Layer 5 of a small transformer language model trained on English Wikipedia (12 layers, counted from 0, width 128). Numbers have three digits each and are written without spaces.
A neuron's activation on a vector x is GELU(weights . x + bias), where the dot is the dot product.

Input weights of the MLP neurons that the questions are about. A number n stands for (n - 500) times 0.0013.
n4 (bias -0.085): 697588446184643605523580428416544879607508290513607438560435365654422605625632475391762617598420430416612776631612417488356472312532453298421420118431537761456394355316638649488387587512545467500429458424607580549430396433306335677397459394592866592382530346444356659445569679562611442487609323714426273198691508444586546244473431521471532493312556647472508402581680538192531463484685
n12 (bias -0.129): 290443484650690527228613453353504513393211748908221701479496724665585351582496478422376513459294288341480524902823263504431538509508541635276446331441633527587513479408557525300584504414579547386619504272623474530448404469443684205333428551655496352496366625537387529592534492665278480548469443437363600517580533438455518342365825769346783625561403563617552407315458618708546254628379
n22 (bias -0.120): 311414599660834436530394351244685567618484496525637837716444640639540742427557336529352537588746642413522399748450435610629610516445331595603743593551542334562508465359692477524512364690633580561302600554538450647492351333595380421319532488410336417183676529403514605422472442519575541737615562494214395492625435457416450426342425261492535537651358404434515437149261639472590310341549
n27 (bias -0.039): 370504538537486549549486448677680574623540720424482482518393336610324624716776391553561425493470489428554579482353507462511518485500549547341558086627564453479563242586474641459399454418419680490452514579503660562433576483598500427271420334359566569330627408368610307235298604389450479312425352562504718518775787418398515624313483561408439487782486636626616511529389545657453285382601
n67 (bias -0.069): 555508396229539487607559521596607354496312315570632647316412529464405681622546431431708707785535777456503567387508405518666467646566348681348426397318537480558395597445673568634633518492493309470552615550402508586333747609825401478451493462393228257434712335482556518659459719429363302381473446436610661493609722533518636496507581527572613449458585448460601218408493546240496530649567
n101 (bias -0.085): 331668344472610447428469316303626454550547562541371496504485298403717553691725439500414291273578569461354766184496557660351582390394515693651453459702539266454552573398398546398394803528692436368430415623740711746633579750554278354279698348728527579298429630336489496269464488432421410549512409392581730608463580535538442508584515331271539383525500566437511517441379639492568290461625
n104 (bias -0.080): 396601600555531477628369628596564550485700581765434423379497330714368470496680396559500507535645629396663350355412177676723571507471280389560553471550508488693416612457336657618489659397426384487456339560541568370298554487403428410398486496486303340066744470525664663579438574473254415433627470436471603362470649496420485440765510571402631553318639500450520470511361526434609562606493
n105 (bias -0.038): 574510361374355682296390724483547550375406464447359466483411536536509538386494465552493528641353628560328567657318607481616206521450425242719520341672580514652456621513357428420520559417478510309337582297684581520242430540482478560565402500540315634500457450633617407363490493657443583187563440545459593507723607398542669427582420500503550316573530497380630450567507322438427469490455
n134 (bias -0.096): 376542485361681496330572634460596646547301484521570553377652381579717646653782463268615633500429422324489569663453381635672400571372250708407516545407577206421455742337325636616352630710477687431588624467277601488320396308492679620377327463288384607462483368389414472584593452400563332176667580390635789500487403472632462504254458483480860418604428598476428597248572492512630627551431
n171 (bias -0.123): 394315378306557698296680439454559735270639782602275366525424575537290566308684443360504689430504722821449363560347326537440420364610475191701361265385594500641599294336500537356403537322334256240716575434664482572595614527730419436573577509500553250597500577492530713602444500634808516631496628639582680427661496317385589570253520323539282602452361563563472366492567768247450452421553
n178 (bias -0.021): 641496538464551433356577362373493587440412649707576532465466636597617706270616485078671570369566373511414709482707264558493437419482469592391342496404535511417475573521577613540539577373606493628809663544334311718652511366456274475590468277556432497500353673357465287700518476544466304482688533409601608547451654507548526471472483596327584582584482364560650395387437526482684500528490
n182 (bias -0.094): 492727598473652775489459353485496516640493459555373542261646429507521445388598410410452664493539438342469554550596539500914358543369628579739522701292532671563485485280695482613564444658408329602603532539550536254512875538437296534343568370478398500386696588623520426649481556583266478418645630526366467405464664300493528371537511382492422361348335444336546341304414422128512519445370
n214 (bias -0.093): 492457431381518497438485395372534682528500641508469642462375493493497578321598465273422418500355675575598550393653461938496432195481319390609387422473509602426661419279571434535575522516465439469477429342577484648589519368689313644600466462647518694346865633287463631314466705294376392480571575692589507274217668478518389500614583555535608672676232677507525484266399629449480388600522
n224 (bias -0.135): 541406402404449778635683630609747399528522441496354408466550285640434500504420363484600633390582411707378532554336492540527290675316595526760507391492567354541481471418285445415429637585454542653546719476483567428246628601673364541370284297376638439531648616385659374661569526442730428313496256406592545389290482437825595516423662669396381273426470602399450456278578449632557481456651
n250 (bias -0.121): 556621057430574593620278596637449629349645551513285535577341250943390446615765398576597656362563478564572729679276478533531462433281768603572393443272563477804478437479594604425260618372520591613712681478398392552496663599635422255500362243402363250325687436517589424608526415689391287380469343503539589487554600432433536513441693599364555607460299323526557491212577705677430672348381
n267 (bias -0.050): 469382628369549542481566805188574696421496577647476400426455674615565496621542423395604338500488235215467548671408408636484325532434367305405632343488572694431413199531532709569437462336661437489638467292379402587304625514631630567568638329668768690439521691230637620545329581567521526318354160729396546528686576408723385630287451467520481551459508533659504405551430423351500472504624
n268 (bias -0.089): 551418409331542518221539355327437496361362647360444637465444574430282516598706373561523570631455459394518583576340549553379626651413693417375751394516591470741452384653685680529393730314811492579632400405566645357637626391545334409536456400390603462397622466414642664393368488526387613148274459447294808448808401414718450529338496198383504537537342604382709496512618426524706549395568
n277 (bias -0.100): 376660599344623493461598459449577355714351399492451496613371616712534645421479587337496458543401549500333385567344305606578380428354375434859726451732638366554586350645534575530405421590431719480607531435419611581597321571657570350672651403390302364370562558326516500550530551654519385451607600322552753496500458374447676553586727466601507320697650301525334395361515523428309631460511
n288 (bias -0.012): 425301334641489510435478650186515480560452533457469428455514445529462418485449217562352663533469608351601436432456542565443690457242624635297560373436578451364489233567399602438474618200630686608371444281632410477397470466531475560489560253664551546285496795659621700426489552758532521422656398620626452394895652415631406379427625382412519410729549633481641540444541360415468703349522
n313 (bias -0.079): 439460593582566458389588611531481693418263775624433371729515470557662488547641508508686456421935500385411533539541205593445641572224481224393515334546589566387496459527695545460450455311478539490723514396514508535437225426516580700355461371630329559252512508762528625380484602482289430428759568554426557348634511504597588372365471544402435479365500647664319492481378444156775351398529
n362 (bias -0.045): 431402392471361435336443629532705859542536574640526415565452507521480459448510245511603444384462660406433397482450544654529435451619422449460540269692539395301617729575676679377370571474493379598487676315561390656563410417632503352463325544374406324557750446361542457579262575472702548519372402446589696518614430472423685609303479349621454480567540673600548404514529297504512345504950
n367 (bias -0.113): 551585587349496641270682530438636776645659718484309412403433342465507589299462569500616581226508295523558415480379300538612302371395603465573426576327551424419242207531577731746176692388420666638621504582372676351528570385496530656608488345336511504520795400573395326541504616507516519253780606448620566500603655389685447618473422455508469384322453496496518384274407654520712648373407
n369 (bias -0.103): 414439353563448553523508383162453450367450546573583500372456719469650387644609488613500617413297632477395655472454416556349341504543648625293655432543644441668460656635585402508551481376547512542514438183689463469635512375496340640544351366717556626524521351538709338472551458493508396331253370658607373453615504519568602180382645504341435496629123300546966512554512484592686313469586
n413 (bias -0.109): 612527504355583638663493579541515616627630471520584351597479323522579776427735399419544348580410481369330703614269508637874336384646420459538671365654546278540584646437290515477485666273511640463500381434424618323500560503633443762412541272522406568176584580548493459261561785586445389298453375532378426318595457430681516594547421449492663365345328339426454540594366578388602630404446
n425 (bias -0.038): 471548421300414519417354400582418477367504496519482799418520624711546500463448448526648671413466562575424350326607408455369414333557444543553543426381525469577355685465689437345586447739510351675500691612386511605430589444485459471504374627514552193593485645659490504728667267383723592626507384455336673522319642567607657351594572687522401500611343513592443371053440530522457533662582
n446 (bias -0.099): 536277433511399638588374569598667531388475365466611478677462593525580685519521327639647836504394556576453493282461575662422511459344390478313417515697570253711589553421591433305424521612500393434311555576359428635414380617633368562263284293478500434621794419421647482333437536437473344492542241534481536268600532500567675519528479546552532352602366714450418273645655394324421418586664
n448 (bias -0.096): 539467417588428465584414531457512803504492415500512736543541469365399492739667374451399541534435637480175519751709367542300602337473496488416715496646533555562560619406451481581429755601555532692503338328625422357749543507529324457544492280571443496574437358259401383488719605636417496512463628565247504130454340546626837124400549385372442671716535393574563271425422361488504488353756
n453 (bias -0.081): 471386521478402500468486204194569430341322668686385441438521388557443360538592371481658682376694459464646365356620216479667493447667450624548616613581573299536393486258417557444602453698514264579664490660616565522504555587504528383719471478522430368325322694507265471710282359619696277610447485594481442426692433507631580227472598580678399453481434606547476369464395451496587608382378
n485 (bias -0.023): 504739361229582483439382500426747627366636558508443523426588624591585596645507523496767488392523333581280458639299557550504212462574478185828309454578528428667387558485642371416652741382573391303422764504582659593417566514457228659421541357430525504508350512467593537589485654468699489396431314541421639286422511536557620450385344523451540280416419420507629567470592535485657637449418
n489 (bias -0.023): 455465385405324463417537138444441436528515635442519561645571456467517442435720543133386601649492707615347429443599469644268507457541602437584478454493635363394663354404566569519455599466552356369490426457602547361733608308629642377599248523567273560297322655323510618336526459657575578515570535506683765334760543562547566434594778488283526569620340406182581480679548492531524580463632
n508 (bias -0.081): 218571430492526617552315547546515365350530549436473496614402398466493349433688385536651563281587614333535587608553430673512443366378560725511363292496691566609554452281710522524370654418546473641446561540416392727520458475424347527488627515496378344106496735368493587520473492683456460678694256413668718519460581278788320472478540500756538344425112350602504565401542575445314617515584
n510 (bias -0.030): 519411568466514463568459392496548309587689518562394587360426316416483655523421253527526508264407504277441627500548592514754296481351525920479359439560600311533610587430508724396407419580618534426287395620490559575386608695449617381394313447519428617380623623449683559589417478308355535392535414378561603402437748291691488570569695372652570290712337476570500528433515709646666481247464

Each question shows a token from some text and the vector x that enters the MLP there. A number n stands for (n - 500) times 0.0089.

" so": 630557383454510410445600456539409655586518640538469323484499635486444401434633595535524560524569587556503491459390457432609484612502414454496435432497225593408606443524474544546496378463419453476539534612447559599555530458370482517418573552445549372512469490568519357498451518522454536562541562445504416529441409459475457637524426441620546519500463525512548659555577558545451537582534
Which neuron fires most, and how strongly? n171, at about 2.2

" is": 414426496434435364444501479535429530497504510477481464474583522475501484487479586538576463456548544459410514529475473457549469479568516452467464585397262632509473507428558433595483394508500460493483457442454502538464515617410543494557499574533437582446408511480462590561500477629581471551475441438542537526540427520525436558584552560540481423511546575464450831461527578598394551436525
Which of these neurons fires most? n508

" St": 492444451529543483453401575600460375465467470430530626528424429541506331485525592502495529535548479548504490507476578416436507560402530402436475586504178468484477469629516485476496511481516445557432535521450533363526419514501576515494491604479483425610429554524494637482455453491571796555512656607576418499507487576486391526474508473510489600503577474387436657535563493515489532437517
The two highest activations, in order: n489, n288

"\n": 527437465558491552629522615546406381520476493478515475492524557501540574491429484714568517493496538559495570442546696432447477513431474564437496429571124472513547490506480405492458432451455495494408457548468474488497467636508492553498456520528538476573544430481543470497457485508468479503511448524494601485483551615532433596489466521509441408476570498548460553591516482487388513491541
Which neuron fires most, and how strongly? n446, at about 3.2

" called": 476535620378502327621649553493418571506444362444525409499416568573483618490425518537459438664457347510453493623491542382514566598488525479402563501431413521494547491469531435450463490430494515450525483516477531479484492541509509609426556523489577591564616436522523529370503502489449396380441595521531545572478564512512409509436460505457467510433601446451470828544618549485432576470463
Which neuron fires most, and how strongly? n413, at about 1.3

" Ka": 480504591436507357567562501664462548621460581494484465570442592513398457449512503432488487584507490537551546540519522363439531502541398515500473627381166575402487456580495410511593536429523482518498570568472429485425528450484588502486456506580547520495527452512549399408484522537545561580466464638545388611497517596522293547464508522487562660486488514459555601541510394445441497475571
Which of these neurons fires most? n267

" be": 454558414474444411423440533528529503583577482456516384508495487468517614428409522492560496522523567520426459458476447441527525665559541501492427530471302446501548434495452479422440528346448537532446497542469547539429462617523571545535509578488407547453480487539488536479486425608510477371520435442516553629487555555459385610618456459472595413528609526486498836521472441646407548459569
Which of these neurons fires most? n105

"er": 489550588544596381585424618503477345567439555461650468507628595484436426536405534614549458443517400539452302521498421537594563563514373582476563504587347550483602480573520428411543447651460555524379518575415587502471363476453528495452468619379426428531496623524474515501446466474542488490537591400464617740529398568378564459364341371468581595513615620459492596427501637593572489532397
The three highest activations, in order: n22, n134, n277

" not": 465480444467543339501458441658415537573518428426479483440662517531567527514550545401590398438474539404439525563509451481358519555490580542430299526487366500529568486535585518513597563372420501540447527494419554605465480612454541408473581652433557481541493494579453550442525540516498491475470464405542576562595496470615320671476561549516480437410484606467436724559597411545357614417437
Which of these neurons fires most? n508

" been": 461500500479436322480471477492496489447573535455482431451472546506484531480501557433561487480446515482430545464543468475481516623540494532427414541465261494482506531374575452472470562436438477497510468506476516594488532570464521424507516596522483512525464552525478603457482444589526437505521440381535541525486581518543403690594435542534565469481584539534442850478535494564388580458497
The three highest activations, in order: n508, n101, n510

"p": 621439514475378455636378444575551579628555425408558622543476489461546559447396668598544564522492535505513414416466492378646397559638560471588514550563254555472501479685461474496523450611462404481385530576382425433582613455468510556364464544411437516511499434485442435549526565485482643550503551448604445538549506518433480689540326486516619556466502387576377505487547420524518565539465
The two highest activations, in order: n67, n367

"==": 546492512605591563470491557535361343433529456407520462506426582596420527460498491647563470439498421561412595412565685383428598446553566547449427463552245434507416479469431428537628451460476519463511539618483504505486527674539520483482539587519519605501419508469508504589342416515457530413501571390413648674605585585430503481459507483432453514469503456549531495540450577489413485531453
The two highest activations, in order: n101, n27

"us": 455513599513381392584533666616335524477550522438573549509526496497591539528457660488531592335455526557438510469652489539518457580432561504457514615496275337559520584579318527475441487400428457525506477395502316478563490497522609499580424520452480475659488615471458417606475505511481472660431561436617550640474386701363471476463470521431578490448498394530450627528505445655406543462417
Which of these neurons fires most? n178

" several": 478481423533527459506564475573514419574496534345429424534403599467523533496421494508549472635469571536513535537548572460458507504507502453490513448560291476514440524390529574529463498433540500533557456630529528503564420590526456509552493641503457430487448447502472495498454492512513501492531540405507427446425538640501422571534508448449403521347593410418460850630507399342494534526494
Which of these neurons fires most? n489

" w": 472445473421481501543460512536441524650507520467506483465497529422549491457576510566611525659478526533481450519447580338471496426480521451455501458462194728473442444579559479520548454424370485571496556495397608485455461498422458453576520353456552533636526532461435561525469368526410689504410553605533557400537544462546347638517487502505562538445651568480488607586530423413568552499499
Which of these neurons fires most? n4

" being": 400486487426491300538491470487436545498533553506484446494523541468518619452463512515539467629472511481430526508499465403542531559545533503451495469491310500524519502403550424475496527437472495451520480512497544555464509571402514477551519553502488599514450525522465502515482435576497393399449416420482530560481563446524370625598470473513588529482595540500482881431572485550434571440531
Which of these neurons fires most? n134

" no": 434448478498562470411425480591484413602462475490571430494534495525442538447500479449512440678650497494514531600572482359435558541543343583557498467532213712437447475491559508594598507436459473498417525565455563480505536518407493463506563587514500446477594486502426589511499424475434534506494501557510383487573518627444362582468459511455473621438556576524444715622608478325445512469490
Which of these neurons fires most? n4

"g": 554470559488455414403569491522453554556498417411426531532495605383443516526184715500479496578488645604478506403524494507468540543533572533462465509519166642476473487593496510534502463557334398545473523417442484512558442466497536507479451619426500501593505504508383462360508437528460635570598477486567588533511505595487469581496508580585498592524558684613538467565398394442533556411492
Which of these neurons fires most? n362

" \"": 548513453537581534581425562533419513501478413439441509494510422463427543508546563605527505654531467561547466639466617375535533539396484546526485468480118511522486531557456381509661528469473557480478555442429532464446583501383517434586467448470463527450452392539571474538434541488473431472435515582588478520551548597460485569502491510491543487415625424595506577500521594451400515513549
The two highest activations, in order: n250, n67

" 18": 510445504501500505524508476469402205470592543459465537505439496447654412471386455573481460649503477533570557488480495373518608627488576550481455520498135572611596494454499403435509462501526473473501499508569454559539545594491496539571609552558463433450582546489467504407437450501433499610518554590482379522481452504504414508544488535526417527420607554387501567662470487519442524472467
Which of these neurons fires most? n453

"ed": 611446554546457348536548538425440333405492430508455521551568610493497380535378570481520510527473416478477495567472509461515498570563617479374622456527230526470467575687544581558522375512483557466554490528468455439507566507400512452500528383473496583472505613482554563436500398556411521455426574464474485405575464674447597549454412480458462411479535536514485757639541546501591487526456
Which neuron fires most, and how strongly? n268, at about 1.7

"ur": 407571698511510536594535489518448523627497396466651599489659493506560497489434546472505437537569432500531490591530453361506540619550469593506481548475244487496542502580570528538527365552467453524502501662433540355590458534493537375510354552425436482602546486563194559609524399487464518602432479462436460591521589522332515638392508467479488511534503559451465578610354399547487502447382
The two highest activations, in order: n22, n182

"in": 534455531522467353543467533480369506618642473332636499547511546517489503500421592462433470543541623457484586448455523548429529487407513538429372574450197663531520499543430452500564519494412512525539497552444512547542400489502585503586586509498481488430485540402354599438529364575425464613458421467460567476555417760508482435590516341596610597457519573535532560516533424534533531526412
Which of these neurons fires most? n489

",": 444474531467567515597500487579557664469588510333561422499495479449512598598465541461542463478463608490519549419545613411553539475436405525409503568407269633462513526541502461541431460500360571498428437452575493501444539613573383520478582467467603533470471500516545485431533542578555531521529491467483495391461451527503462495499379402504465499453566498499566783521450509471446450417513
The two highest activations, in order: n4, n413

" Ch": 577460454485531434526595514503430441546552544453463509569428511585437483422475496512571509510455578566461580476507530442423506558563589502416510553413128541415517453421538481522557529439510525541547507445433440480517477500427492346482451598475538511526476460497583533514493494514500756495493584577555410541498496526496448448472415406495567623515739562481525551669595381453477497463479
The three highest activations, in order: n4, n288, n268

" ": 494496560493524606432515410506344390476472477437544475526572606456520510477393606544529612556469569554448490469530568355502479443511549498516501558516129539477432516491552311530567424487427452536474469518484497627503535448340520505589510535553569516487537438540488494484505481480473499569498544749459463592454410484461436508605528491481495488504566538580569436509522494471399651461520
Which of these neurons fires most? n425

"mb": 571519388508527463448605511545445368570557414401602536410561626486552554540473576481426457469501637444462481365481511432469581611502548471411608472457210563469483423574401585550610596589452548563533529540492540527495458490430419372412564510486510581598424458507417463403445389549550795477387539535533541782455474525489520643575479434625500597558524454443418528370520482514493468527451
The three highest activations, in order: n425, n101, n268

" Ta": 600562453461449390556513425554483456544564561527566455516542494519477387471515532445535470552459474501530520502503551502495526562496471566459502490445143582453559457510579436532519461413474556537599577507474417450452550443355479396482497555507663531510516495523631448488458547500488501575508517621456348592478513604518359552531506452547455599506433464302624617578549408460536492516519
Which of these neurons fires most? n4

"66": 571599474601502498428493507563338273428425433408607477354534567380625479488518554585474421604397656429508458461472528392596529535453584517577487554548175558558497508578518520543592402536406583404546517471633493554469540523490472424541591513527539455565498413437450540518470488496542522541428507550485439608506531664411428474630489495473489563488499493497517505520467502444445467561470
Which of these neurons fires most? n67

"ver": 425529644557471441495517412583577522600447384489430646560613525343541663373453578397510396503477453552580472530447578339603520488576632536455645554465267523483591516563513450553634415578516437548602464564391524458413449500436609477542557435502537496585415548413471507481594421479488501677440479434412429609577475586362468618444488356550501541433521418518453605551498382538425521492367
Which neuron fires most, and how strongly? n22, at about 0.76

" that": 440474406427513457528548488535458533541397405441486453493539430482484449486385547438551427567601384532469518552464545355507502520425582475512462477518331573569533542458486416479494447576534501531592546497509391594451464603479503501557495523419596516464572454509631462466522437437519641288475464362550490663463517632415529636508532545482462392516398439528483823605579446620456493477514
The three highest activations, in order: n224, n250, n105

"a": 496443463496402316520540530512441434509593510513463422532566398463445525443338615599528488527549604594569547458511535536487602515460459546474489459415170511494571562545520396562528416441467472501534594535567437581503565406562492478517527509549490500445545544474440442449492460484433484632512683474503528485532432745441268480609443575463457562506433574434446589591567472491494537504522
Which of these neurons fires most? n214

"be": 468523525596392315591380463608457578645494527508525488545537586484473465401416623531531458520444557552433411334552461516405515579373493389396379552484230665488577437515498521633480540480467492559557489531444486613611398463560570504514566346507503536475514461472400428528498424583458507664524511510467534602414482575535374489582569554481572625575558475433532601464445519607506491521585
The three highest activations, in order: n178, n214, n489

" P": 525565586448475470533461565568439567598628469417528555596517468527429530426472531462518484493437507479508514532526527483500497499578506490551500632430084588462485489548432394500465567443468456538473502457439481470511466536446533548535444535486500541581503505537555492425501500493497692438467436607580457574431501504504479537533366436478559694511608466436445524590551486426480525441554
Which of these neurons fires most? n4

" the": 498450467489531451501426515583458378498406501353506512478520489520511586545429537453491497518492455501573482521509618448527493479517457488521506459503297537486462505415531505468521539508556530505420512484426458494513531547422438495467503491524493531527510507501440508482517536453521506459527480499508584536468521531499468513491462477505516587487485504483474956508528447491509540499533
The two highest activations, in order: n134, n485

" as": 441488575493526411596528496532451459531490509458504393579583521549514485515498477535569502546446390467441566495486568515598543552502541482429500479424293675551406459495476450450468477390402540505500473473468463652525490455447446522538474476489548522497412555531434489548520545543477504490425393516573450590435417488514476559486438511436474491525552377472521882501601547531449579463527
The three highest activations, in order: n267, n508, n485

"s": 541539588530377391474439687507394464460380527523545460570598478477608470589376536640476423535490541484501430478497556412586493531550500531488403524333242518463518540611576422531542460489286501585502587590415501548420370429424420530558571529459421501581521532498567423511569472535534598519499491355607579624460544632536532556527449443555453400493491550455476644559530469374499581508443
Which neuron fires most, and how strongly? n425, at about 0.45

"y": 466418448570404357745553713706403578473427458449594314566625459359507472487565681356464404562549474492396461524486507453476447543524449387487460422444379576499531534523469543532642557550466501510493496513467486491330462498428612603549475505485507555502429497548525483535497553572463458397569621500555613593503443757422538453467609515471502506440748616454328635563451342541413467502428
Which of these neurons fires most? n313

"at": 413397535409494409533491454392303581558549453484549489476509751542610557385393553521475406434469466452471537538451523552441519577551651593478470549391249536530673530677503535516538465599533418472545564374471527516551405469446522562467437529436533577658556417491503381556567478460352511647423453432488630623523436653487450544357478485531450609507505440445464602654559457479429545487564
The three highest activations, in order: n369, n362, n178

" |": 525497471503542418497466516513469426474520524444506453527514478538440468475505498660494484498526489472460527466473758492524526498493511521496533494511185576457509499519511493504544502473464478424412522506543532514485512477495523457488436560517604551484562484535467472476511453498442550554471485467499468504519494522520415557535485521514502337559521498469509734595498486544495507489456
Which neuron fires most, and how strongly? n510, at about 0.65